Layer 3 of a small transformer language model trained on English Wikipedia (13 layers, counted from 0, width 64).
A neuron adds its activation times its output weights to the MLP's output. To switch it off is to set its activation to zero at one token and run the rest of the model.

Output weights of the MLP neurons that the questions are about. A number n stands for n times 0.0033.
n0: 3 -29 53 -18 38 -13 -24 -29 6 -33 42 -24 -34 -32 0 -11 -23 1 -42 13 27 -4 7 7 -23 -15 38 9 12 35 37 13 -12 -6 38 66 16 2 35 13 -11 15 38 -48 7 10 -16 -21 36 -9 -27 -28 2 -37 9 -12 -17 17 -40 27 24 38 5 -48
n33: 5 1 -15 0 -11 -19 -16 -8 57 -3 -2 -31 42 -21 -22 37 -5 3 -19 11 -24 -26 2 -20 -3 10 -34 12 -4 28 -9 -1 29 4 0 -5 27 1 8 -4 -16 -7 3 10 -19 8 56 20 14 12 19 -10 -32 16 3 -22 40 15 7 33 69 -11 -15 38
n44: 5 -1 31 -31 28 -12 18 3 54 -30 19 10 26 12 8 -3 -18 -62 18 5 -6 28 1 -37 12 -1 -13 -37 18 -63 -10 27 -18 20 -5 16 36 -31 18 25 69 6 7 -4 -34 -2 -19 -11 15 7 20 21 -2 -16 -9 40 -6 9 23 6 24 7 46 45
n47: -35 -29 5 8 37 15 25 19 28 -74 5 -11 -10 28 -6 9 -24 24 14 -30 16 35 33 -2 -28 -6 20 49 -16 -1 -8 -47 -50 30 15 -26 12 18 -27 14 5 -39 4 -22 -58 -2 -3 5 0 7 -34 -6 2 22 20 -4 24 -15 29 16 -8 6 -18 68
n50: -27 44 31 -16 36 7 -23 -1 -5 -1 5 48 0 9 19 -25 -3 -10 -28 -5 18 54 -44 31 -2 -7 4 4 -9 41 8 -24 -28 -5 -2 -48 -13 44 -31 8 0 -14 15 -16 -13 33 5 -13 -32 3 -30 -30 20 -7 19 35 -18 15 -9 6 29 -29 -9 -82
n57: 14 -24 -59 -35 -39 -6 1 4 -36 -38 40 27 -12 2 -8 -10 3 -15 14 25 19 -14 40 -51 47 4 11 -40 -12 5 51 26 -27 -16 -13 -2 -17 -28 -1 -28 -55 -34 25 -46 -8 -20 -3 26 -13 37 19 24 30 -22 27 -53 -12 -54 4 -14 -49 7 38 -31
n58: 40 17 -24 -11 28 -17 35 -3 9 35 1 -3 23 13 -28 23 -3 -4 -66 17 20 56 -12 19 16 -13 44 -39 -27 3 29 -2 -3 4 -22 32 40 1 50 -40 24 -1 5 -32 -13 16 6 19 5 -19 30 -8 43 36 -52 15 -29 -7 1 4 -1 30 -48 -41
n60: 24 -33 -22 13 -14 -4 12 -21 -20 4 -47 5 -33 10 51 -22 -16 5 6 66 -18 25 12 -8 3 -7 -28 9 8 -4 -29 -22 -7 19 -5 -9 6 -47 48 -8 -30 41 -5 -32 -9 -41 -22 3 -23 1 -37 22 -1 32 -25 33 -1 -29 -6 -4 23 34 -5 -31
n65: -6 51 7 10 -5 -8 34 19 3 0 -6 -13 4 25 17 -36 -22 5 -27 10 -5 -61 -14 -12 -18 -6 1 -23 34 -19 12 -18 4 -20 8 -9 -17 15 46 18 -33 -5 22 10 37 -13 -40 -22 -7 -6 -15 21 38 33 -11 9 12 27 0 -32 -16 -2 -13 -17
n69: -7 7 -20 23 23 14 -13 -4 -7 -12 -28 25 -6 -6 -10 -24 -11 6 9 33 41 -26 -5 -27 -17 3 -11 -18 19 -11 -3 34 11 -20 26 -16 -50 -16 21 31 -34 75 -3 -34 -11 48 12 -32 -29 -24 24 -33 1 14 -17 31 -20 -27 6 -11 -3 4 -18 -57
n89: -58 -12 63 25 11 53 -6 -40 -8 14 33 -18 4 -1 -19 19 -58 11 -4 13 -42 18 -30 40 3 -9 2 21 -38 24 -8 -17 -41 24 -1 55 32 -21 36 -2 -35 -31 -50 15 -15 17 -32 -16 19 9 18 -32 1 21 3 -2 23 -26 -39 -6 54 45 -8 42
n90: -24 19 -21 -13 -63 41 -67 9 2 7 21 -47 -27 8 15 -9 22 6 2 50 3 -9 2 19 4 -4 39 -13 -29 -46 -21 -17 -4 -10 5 3 46 -33 32 -24 -20 -6 20 13 -11 22 -15 35 0 8 10 -19 -8 -26 -27 17 -41 1 4 56 -28 2 -33 36
n103: 34 -18 -5 7 -16 36 9 35 18 29 -46 38 -1 21 -4 -7 62 0 55 6 95 54 43 -8 6 -10 53 39 18 -30 12 -16 -17 42 -33 -19 -14 11 -30 -26 10 7 7 6 -6 -2 -11 -19 -20 -25 20 19 -32 -6 17 8 13 31 -18 -21 29 13 -33 4
n109: 5 -51 20 -39 -47 27 -30 13 11 -9 22 9 -11 -4 3 -25 -1 -28 45 39 30 -49 -42 -58 -32 -29 10 9 34 -8 11 -7 -4 26 17 7 -50 7 -1 3 -13 -4 -10 -14 22 29 35 19 14 -3 -12 26 -47 36 -44 -20 48 -19 15 16 -27 34 -37 9
n122: 13 -33 14 -46 -49 -43 -50 -28 21 -17 24 19 4 48 -8 -10 -4 -32 -10 31 42 52 34 15 9 24 -14 -9 -64 25 -17 -3 -19 -32 9 -11 -2 -42 44 37 15 -21 -5 56 -28 7 -30 2 -20 9 -10 -22 24 5 10 8 15 0 23 12 -42 -17 15 30
n123: -10 -32 22 -22 -22 64 -26 -1 53 15 -35 16 28 -27 -34 4 62 -9 -4 -15 -11 12 -27 -32 11 23 -29 -27 -23 -34 -17 -13 38 -34 -1 1 -50 18 42 -9 17 -24 11 -13 26 -25 -35 25 28 -36 -5 15 12 12 21 -14 -26 11 2 -36 -19 -20 -16 52

Each question names a token from some text and the token that comes next. It shows the activations a of the neurons there, in the order above. A number n stands for n times 0.01.

Then comes g, the gradient of the next token's log-probability with respect to the MLP's output, scaled to length 1. A neuron's effect is roughly proportional to its activation times (output weights . g). A number n stands for n times 0.0051.

"taking ", then "adv"
a: 0 -8 -15 -1 40 -6 -2 -4 18 13 2 16 0 18 7 3
g: -15 43 -10 -12 -4 26 29 -7 -20 42 -31 52 39 -17 13 2 20 49 26 -3 4 12 7 33 12 -20 -35 -23 -5 -10 -22 -45 -15 9 -27 31 12 -20 17 -12 0 10 -48 -16 -38 6 52 -5 -41 21 -18 33 -2 -10 20 19 -2 -35 -1 3 -17 -1 -38 7
Which neuron, switched off, lowers the next token's probability most? n50

"only ", then "on "
a: -2 -35 -18 -1 79 3 6 -20 24 10 -18 3 2 8 0 1
g: 12 -43 23 9 8 9 -51 -14 45 3 4 9 12 35 -15 -16 30 -23 22 -20 -43 -36 17 5 6 -13 -25 21 37 -3 -17 17 12 -31 -41 3 32 -7 -46 34 19 17 21 26 -26 20 14 -11 37 14 26 20 25 24 -4 -9 -45 17 22 -54 9 1 -4 0
Which neuron, switched off, lowers the next token's probability most? n60

"do ", then "much "
a: 0 -11 -22 -1 42 -4 5 -20 5 0 -3 25 -1 24 29 5
g: 35 16 -3 21 39 -55 -34 -2 12 -30 -39 -26 -8 47 13 -30 28 12 0 -23 1 -33 17 6 25 19 -48 -20 -13 19 -25 -3 -34 11 -21 -8 -8 42 22 -33 -25 -18 45 -13 54 -1 -11 13 -12 -28 0 19 -20 6 -11 0 -43 -8 5 7 -22 -22 -9 -3
Which two neurons, each switched off alone, lower its probability most, in order? n44, n50

"- ", then "one "
a: -1 -3 0 2 -1 -5 -8 6 5 -8 -2 3 -2 -2 1 0
g: 23 33 3 5 -23 -71 12 4 34 -12 7 -11 -16 26 -17 -20 0 -4 -26 -35 -12 24 -9 13 -22 6 -25 18 -21 46 4 10 3 55 -19 -20 -19 -4 48 -14 15 22 1 6 25 25 -28 16 11 -37 29 24 7 -24 8 29 49 8 0 -32 -47 7 -25 -13
Which neuron, switched off, raises the next token's probability most? n58

"investig", then "ation"
a: -1 -7 13 3 -2 8 -2 -59 15 -2 -2 20 2 13 9 5
g: -7 -34 10 5 -11 -20 41 -41 -13 -9 8 -43 -36 15 -2 13 39 -20 6 -20 -16 -18 -14 14 -61 -23 -22 -20 -4 11 13 4 -8 -24 -25 25 6 23 -33 -16 -26 -11 -6 -30 10 13 38 18 2 20 1 -50 -62 37 -15 -25 -40 -18 -37 4 -21 5 -16 1
Which two neurons, each switched off alone, lower its probability most, in order? n60, n109

"which ", then "could "
a: 3 -94 0 -4 61 3 1 2 4 1 1 -1 1 2 1 0
g: -33 1 -17 -41 8 -31 -55 29 -42 8 -45 -21 -45 -15 -3 44 16 13 6 51 0 -16 20 13 -7 -19 26 1 20 -5 -4 41 -32 32 20 32 -5 4 0 -6 -21 -23 -3 -10 20 -2 -8 13 -13 -5 6 37 23 14 -25 11 -21 17 23 -19 31 54 -23 -22
Which neuron, switched off, lowers the next token's probability most? n33

"cont", then "ained "
a: 2 1 -15 -1 -1 19 -5 -5 -1 -1 -7 17 -5 29 4 14
g: 36 -20 39 -12 18 -2 -38 17 -35 13 22 -45 16 9 20 -17 20 -9 14 -34 2 -10 -4 54 -26 54 32 10 -31 -23 -6 38 -9 -22 8 -32 34 7 -7 -19 -6 -2 -9 10 45 -11 0 26 19 22 -6 43 -12 9 -9 -14 -6 28 -6 -62 9 33 10 0
Which neuron, switched off, raises the next token's probability most? n57

"written ", then "by "
a: -4 -11 -10 0 -3 -3 0 -18 92 25 -13 16 -1 3 5 3
g: -13 0 22 6 14 29 8 12 21 1 69 6 1 19 -43 -18 -9 -8 -19 24 -38 -24 22 -14 2 -19 13 42 12 -18 19 44 45 -16 -3 -1 26 34 -10 10 6 -29 26 -4 -26 12 24 12 42 29 3 -6 5 -23 -25 10 -22 -51 41 -36 38 -31 6 -2
Which neuron, switched off, lowers the next token's probability most? n60

"Tot", then "als "
a: -5 0 3 3 3 4 34 5 1 10 -4 15 -41 18 -4 4
g: 6 -8 34 -27 25 21 -11 -12 -11 48 -14 14 -24 -35 -39 -11 13 -37 -38 -8 -14 29 3 -7 -44 9 7 -21 -19 -15 -4 16 16 -24 18 -14 -6 0 -40 -6 2 -4 -27 33 6 52 39 17 15 36 2 28 8 18 -19 -6 -48 22 4 -30 15 37 -50 -31
Which neuron, switched off, lowers the next token's probability most? n58

"compar", then "ed "
a: -9 -8 -11 -5 -8 4 -5 -34 -3 -5 -23 2 50 -1 1 16
g: 17 17 -26 14 -45 -16 31 39 -33 -25 -82 2 -25 -9 13 4 -13 -12 -15 -14 14 26 15 15 -9 19 -14 15 -9 50 27 -1 -17 29 -43 -20 40 8 -40 22 -21 -20 26 0 2 -18 14 17 3 -22 12 1 0 50 25 -13 -17 -6 48 -11 -5 -21 11 -6
Which two neurons, each switched off alone, lower its probability most, in order? n103, n89

"nam", then "ing "
a: -11 4 12 1 -2 3 -4 -10 6 -12 -9 5 -5 3 7 24
g: 40 -26 -31 13 -12 14 37 -6 -14 -15 -19 -37 -40 -12 -9 -19 -28 -27 -8 -25 20 -30 -5 8 12 -28 18 25 59 23 10 30 -16 18 -47 -31 -23 5 10 1 26 -10 20 0 5 -15 3 22 3 12 14 42 -15 46 16 -18 -22 74 -1 -22 -18 9 1 18
Which neuron, switched off, lowers the next token's probability most? n89

"| ", then "Score "
a: -1 -1 -3 -1 11 7 0 6 0 1 0 3 0 -1 -2 -7
g: -68 -15 16 -14 -25 6 -20 1 -40 -20 8 -8 10 4 -9 -1 5 -18 6 33 8 -23 -1 15 -9 2 15 0 -61 -28 -16 -24 35 -34 -39 -10 -37 -28 45 -23 -16 26 6 13 29 -40 -30 1 -53 13 -4 22 -11 -10 9 -7 6 3 -28 -37 -15 -34 32 -7
Which neuron, switched off, raises the next token's probability most? n123

"”", then "; "
a: -2 -9 1 6 5 9 -3 -12 9 -5 -27 3 13 10 1 0
g: -1 4 9 -13 -2 -21 12 -5 16 7 -22 36 -37 -30 -12 -38 -13 -1 -38 -10 -19 19 -3 -10 -13 -10 17 3 13 -1 -90 -22 48 9 -1 -25 -2 23 -14 38 -2 -3 23 36 -14 2 26 15 9 -2 -10 -45 -38 -4 13 -13 6 -7 67 -23 -27 34 -23 7
Which neuron, switched off, lowers the next token's probability most? n89

"/", then "a "
a: 6 1 2 17 7 -9 5 -2 -1 -12 0 -6 -10 -1 -2 -2
g: 38 21 -20 -43 46 -2 7 1 35 -27 23 -18 24 9 -55 -64 -34 -3 0 -38 -55 15 24 0 -35 20 -17 -2 24 -9 7 -18 17 16 -19 -14 -8 6 15 22 -3 4 7 -19 2 -1 -52 17 -26 -1 7 -29 55 2 7 10 4 -8 10 -23 37 4 -9 -5
Which neuron, switched off, lowers the next token's probability most? n47

"| ", then "Argent"
a: 1 -1 -2 -4 20 8 0 4 0 -1 0 1 0 -2 0 -5
g: -15 23 -35 -4 -23 -14 -22 -4 22 -39 29 16 5 15 21 -34 17 -38 -8 -66 42 14 -7 17 0 -22 -1 -51 -16 9 5 67 30 -23 -36 13 -17 -25 -2 -49 -17 4 -1 15 -2 -13 -1 -26 -11 -2 34 20 -6 -9 10 57 6 -8 23 10 -8 -10 -18 -1
Which neuron, switched off, lowers the next token's probability most? n57

"/", then "S"
a: 2 1 5 10 5 -12 2 -1 -1 -13 0 -6 -10 0 -3 1
g: -30 -16 60 -38 -19 -17 23 16 -48 7 14 -16 -22 11 17 -16 0 -6 9 -4 4 56 14 4 30 -6 20 41 36 -6 36 -18 -36 -18 -28 -13 31 -5 23 50 -24 -29 24 26 38 -39 -18 1 -17 22 20 -13 3 7 11 -2 4 -6 -34 4 24 16 -31 18
Which neuron, switched off, lowers the next token's probability most? n69

"that ", then "the "
a: 1 -50 -2 0 44 2 -6 5 0 -1 2 0 1 -3 3 2
g: 29 21 28 -29 7 52 29 -7 2 -23 8 -32 -30 65 14 -20 -27 8 -57 9 31 21 14 -2 5 19 -22 -13 -35 15 -7 -43 -21 -25 -11 -34 3 -26 -23 -19 -25 -42 -1 0 32 11 17 -2 21 9 -6 -28 -5 31 21 -24 48 -1 17 3 10 -17 6 13
Which neuron, switched off, raises the next token's probability most? n33

"r", then "ative"
a: 0 0 1 0 1 10 3 -57 -2 -11 -1 1 -4 1 -3 3
g: 13 24 -42 -32 28 14 -20 14 13 -19 35 12 56 -48 15 -12 -9 9 -41 0 40 32 -30 23 20 -13 25 -10 -24 5 -31 5 6 -19 0 0 20 13 -28 -13 22 39 -10 27 13 -42 -18 39 50 15 27 21 3 -40 6 29 -9 24 -15 -22 1 7 -12 -20
Which neuron, switched off, lowers the next token's probability most? n60

"Ukrain", then "e "
a: 4 1 12 -3 -3 -6 14 -22 1 1 0 0 0 10 -18 0
g: 22 -19 -5 17 17 12 10 -22 -16 37 -10 43 25 -26 -17 -14 55 21 31 -11 -12 3 6 -14 15 4 -1 23 13 -65 2 37 53 4 -13 -2 -20 -16 -30 15 -1 -20 11 -4 -4 2 16 50 19 -32 -13 21 10 46 16 3 37 6 -6 32 -1 -66 -2 2
Which neuron, switched off, lowers the next token's probability most? n122

"the ", then "local "
a: -23 -23 1 1 1 -3 -3 -8 1 3 -1 -1 -5 -3 -4 4
g: 21 31 -17 -36 8 -7 9 24 37 60 -14 12 6 55 26 -36 27 -15 6 -18 4 31 37 -3 -48 -1 -4 27 -16 18 -7 41 31 37 -30 -37 -12 -27 32 -32 -9 34 -14 1 0 -3 4 -24 -28 -19 -8 -22 20 -33 -3 9 -15 -25 -33 9 -12 -15 -4 0
Which neuron, switched off, lowers the next token's probability most? n0

"tiv", then "ity "
a: 2 -4 6 10 -4 0 6 -18 4 -9 2 -2 -22 7 20 8
g: 10 -7 -12 -15 70 29 34 -14 16 -22 57 23 11 20 -2 15 -27 -10 -11 -15 -10 -4 48 12 65 14 12 -20 0 1 -36 -8 -15 13 -2 -7 17 31 1 17 1 -17 -23 5 -9 -31 -36 -10 -7 4 -28 -6 -23 6 6 47 26 6 -70 8 -15 18 -8 16
Which neuron, switched off, lowers the next token's probability most? n47

"much ", then "about "
a: -17 -20 -64 14 32 -7 -1 1 1 0 -1 3 0 -1 1 3
g: 49 -20 16 23 -17 12 -3 3 -20 -9 -6 -22 30 -9 -22 -6 -8 -36 10 15 22 -39 3 -10 58 -20 58 52 13 7 0 -1 24 -34 26 -5 -17 12 1 2 -36 -12 54 -4 16 -30 -24 49 10 14 -7 26 -9 1 -21 -29 -35 32 15 -20 24 9 -26 -11
Which neuron, switched off, lowers the next token's probability most? n44

"King ", then "of "
a: 1 -4 -1 7 14 -8 -1 -3 33 -3 6 -4 1 9 -1 9
g: 7 13 -27 17 17 37 29 13 3 -28 56 0 -26 37 15 38 -19 -26 -28 -8 -34 -7 -42 10 30 -36 -17 35 -3 20 26 18 47 -10 -2 17 21 14 43 -14 14 34 4 5 -27 26 -20 2 -8 25 3 16 -10 31 7 15 15 -20 5 -9 20 52 32 32
Which neuron, switched off, lowers the next token's probability most? n89

"ute ", then "him "
a: 3 -15 -15 0 34 -4 0 -4 18 10 2 12 0 3 13 2
g: -12 75 6 34 -22 2 32 3 14 -2 20 -1 -11 11 20 -16 2 -10 -24 4 -73 15 15 0 -50 2 -35 -20 -38 16 9 -18 -2 5 -22 17 9 28 -50 9 -18 -46 26 2 32 -11 -33 0 14 -10 6 2 -29 33 34 -2 -11 -21 11 -3 20 -19 -33 -1
Which neuron, switched off, lowers the next token's probability most? n50

"ars ", then "have "
a: 1 -32 -4 2 16 -1 -7 -1 13 0 2 0 0 0 -1 0
g: -25 22 32 -8 2 14 -4 17 -4 8 -28 34 19 0 35 -21 -6 2 -1 46 22 1 53 -37 13 18 -49 -28 -6 6 20 -44 2 -37 -9 -1 45 -10 -68 -22 15 -21 -42 -2 -12 18 26 6 -8 27 3 -13 9 5 -46 -10 -44 -6 7 -19 24 -10 13 -5
Which neuron, switched off, lowers the next token's probability most? n50

"to ", then "15 "
a: -8 -9 -4 0 56 -8 1 -1 0 0 0 -2 0 0 7 4
g: 19 -46 34 15 18 -2 4 11 20 -12 -24 -59 -20 -30 -37 -13 -24 13 13 3 35 -6 -12 -10 -14 4 53 50 38 18 7 -3 -9 -39 45 -26 -19 7 -14 -37 -18 28 20 -2 44 -17 -9 -10 -11 -33 9 -9 -37 -3 -4 -8 15 4 7 13 31 28 31 -28
Which neuron, switched off, raises the next token's probability most? n0

"ite ", then "tri"
a: 2 -14 -11 1 51 -9 0 -16 16 2 -7 4 -2 -2 0 0
g: -46 14 -10 -29 -14 -44 -20 28 45 -2 -13 -17 5 -62 -19 9 -29 2 -5 11 24 -36 -42 10 -41 -26 -58 -34 14 9 7 24 -45 19 -5 -11 3 26 18 -28 -10 20 -20 -11 4 18 38 -19 2 -12 -4 -5 5 -7 2 -23 27 19 -14 -15 -35 35 8 17
Which neuron, switched off, raises the next token's probability most? n33

"–", then "9 "
a: 20 0 -2 7 19 -2 8 -11 0 -13 -8 -6 -1 -2 -3 -5
g: 22 -32 6 8 7 5 -2 -15 -39 -12 1 28 7 19 17 -14 -3 -27 -2 -33 -4 -12 -45 -7 11 -30 -12 40 -16 -3 21 9 16 -44 5 11 -4 -4 3 -6 38 -46 -22 -20 -8 30 -73 10 32 33 22 12 2 34 -67 7 10 -31 31 0 0 -41 -6 13
Which neuron, switched off, raises the next token's probability most? n0

"ail", then "s "
a: -11 0 3 -13 -2 -1 0 -2 1 -5 1 11 8 17 5 2
g: -13 -11 -6 26 4 21 37 -1 -23 -1 -22 24 26 38 27 -7 -22 6 -13 23 2 57 55 3 0 1 -45 10 -24 10 32 -16 -9 14 37 -19 30 -10 3 -52 17 -19 4 -22 -18 30 -18 4 35 14 8 22 -41 13 14 22 5 54 2 -21 -9 40 38 -4
Which neuron, switched off, lowers the next token's probability most? n103

"teams ", then "| "
a: 1 -24 -9 -1 25 -3 0 0 20 27 2 7 2 2 -19 -2
g: 2 -23 14 -35 -37 5 -6 26 -10 15 6 21 -3 -54 8 -15 -24 1 -53 -37 -1 -42 21 -8 -40 19 -58 2 -11 -21 -25 37 1 -25 3 15 -15 31 -65 -6 1 18 -14 1 28 4 26 -5 -3 -25 7 39 10 -14 13 4 3 27 -12 -4 49 -10 -31 -14
Which neuron, switched off, raises the next token's probability most? n33

"es", then "dro"
a: -3 0 5 2 -31 8 0 -1 1 1 -1 0 -9 7 5 14
g: 13 -7 -17 22 -14 42 -1 9 12 -3 1 66 26 6 4 -7 6 24 -21 18 8 24 0 -2 3 5 -31 -16 -23 21 -25 -12 41 -1 4 -7 24 -21 35 -6 23 39 32 -11 4 -11 5 -2 17 -57 -48 0 -5 5 30 41 -41 58 13 -19 -24 8 55 3
Which neuron, switched off, lowers the next token's probability most? n123

"et", then "ting "
a: -3 5 -1 -1 0 -10 0 7 -8 0 0 4 0 20 4 10
g: 10 17 -17 5 -27 -32 7 -58 5 20 -4 -29 35 -44 2 -44 27 -27 -9 4 -39 -2 -14 -16 -6 5 -9 -8 19 29 -38 -8 -62 56 19 -11 -63 -31 3 -33 -9 -24 28 -2 14 9 -4 -21 3 -5 30 7 -1 -10 3 14 -9 18 9 -1 -33 8 -13 -30
Which neuron, switched off, lowers the next token's probability most? n109

"ting ", then "to "
a: -5 -13 -4 2 22 1 0 0 20 5 -1 1 0 2 0 -1
g: -6 29 4 -6 -41 -26 -9 28 12 23 -1 -37 -22 48 -28 19 27 29 33 17 6 -7 11 28 -4 -3 -16 -41 46 6 23 -13 11 -20 -5 -26 -40 17 57 27 30 -25 3 -41 12 40 9 -17 29 40 23 10 11 -18 52 6 9 -2 16 -3 14 13 -11 6
Which neuron, switched off, lowers the next token's probability most? n65

"resul", then "ts"
a: -8 9 8 -20 18 -2 -11 -27 20 -14 -7 22 18 1 10 0
g: -21 -55 14 -92 -4 1 -43 0 -41 12 2 -23 -33 -36 6 -21 20 1 -1 28 8 -3 -13 0 -13 20 18 7 11 -38 27 -23 19 -12 -17 22 19 -2 -22 12 -20 -50 12 6 -29 -35 16 36 -11 -5 -33 0 14 2 -22 -17 -38 -4 -20 16 10 27 1 8
Which neuron, switched off, lowers the next token's probability most? n90

"et", then "ym"
a: -2 3 1 0 0 -6 0 8 -5 0 -2 5 -1 17 7 7
g: -7 -47 33 39 11 37 -23 40 -11 48 15 3 3 -10 -2 51 -9 1 12 -33 -27 -27 11 8 30 -3 8 -5 4 20 41 -15 14 38 5 29 -17 8 33 -19 -48 -23 0 6 8 -13 8 -9 0 22 37 -31 36 17 14 36 -6 -41 -28 -20 -18 4 33 23
Which neuron, switched off, raises the next token's probability most? n122

"1 ", then "|"
a: -4 0 -1 -9 -5 5 0 0 -1 21 -5 0 -3 1 2 -5
g: 26 -44 -25 14 -14 2 29 16 -4 -39 40 -39 23 18 -17 30 -27 0 20 6 0 27 13 -2 4 -3 80 -20 -16 -30 46 -15 11 -31 -6 13 28 46 27 9 28 -5 7 -32 -28 14 -26 -26 9 -9 8 5 -23 28 3 21 -24 19 1 25 -26 -20 -12 -19
Which neuron, switched off, raises the next token's probability most? n47

"claim", then "ed"
a: -8 0 -7 13 8 21 -10 -21 11 -2 -14 52 -1 21 34 10
g: 4 38 13 -17 -11 -51 9 -8 9 41 13 -3 5 -25 -39 -10 35 -37 5 19 -8 -12 -19 13 -4 -18 16 -20 29 -40 -4 49 4 -5 31 27 -5 13 -2 41 -28 -25 44 31 -24 -25 11 13 2 13 -3 -23 15 -33 18 -66 -11 -43 -22 20 -8 -20 -15 -13
Which neuron, switched off, raises the next token's probability most? n47

"the ", then "original "
a: -19 -25 2 1 3 -2 -7 -7 1 6 -1 0 1 -1 -4 1
g: -17 10 15 9 29 -17 -10 23 -36 20 -18 -20 -1 -7 -37 -10 -25 -28 41 -34 7 -21 -43 -3 44 -18 -16 -44 28 7 -9 7 4 -8 -47 24 -18 3 -13 -62 -34 9 10 1 -28 -44 -6 -11 -13 -2 11 29 17 12 32 -40 -5 -19 29 42 15 -24 5 27
Which neuron, switched off, lowers the next token's probability most? n0

"R", then "unn"
a: 1 8 -4 2 3 6 -3 -15 1 -3 -1 12 -5 8 -6 5
g: -33 28 -3 16 -3 30 -32 -15 6 31 47 -42 11 -3 -43 -21 14 -34 -1 3 7 -39 -17 -5 -43 3 25 20 26 2 5 -5 36 -9 -61 -22 -21 20 -25 -10 13 11 -2 12 42 25 -44 6 -30 -44 7 -27 -15 -34 27 -1 2 -14 22 11 6 -16 29 -7
Which neuron, switched off, lowers the next token's probability most? n60

"given ", then "birth"
a: 0 -13 -14 4 43 0 -1 -3 65 20 -9 6 -8 0 -3 1
g: -5 -13 -14 -12 -15 -44 -14 13 31 6 -3 28 -18 -15 48 -16 6 -2 -7 -45 44 22 3 -3 37 26 9 20 3 34 -8 -21 -21 -63 -26 11 4 -4 -17 -19 -25 36 -52 28 -12 18 -6 -22 -1 27 13 3 -24 47 -22 16 42 -4 47 6 9 -5 29 2
Which neuron, switched off, lowers the next token's probability most? n50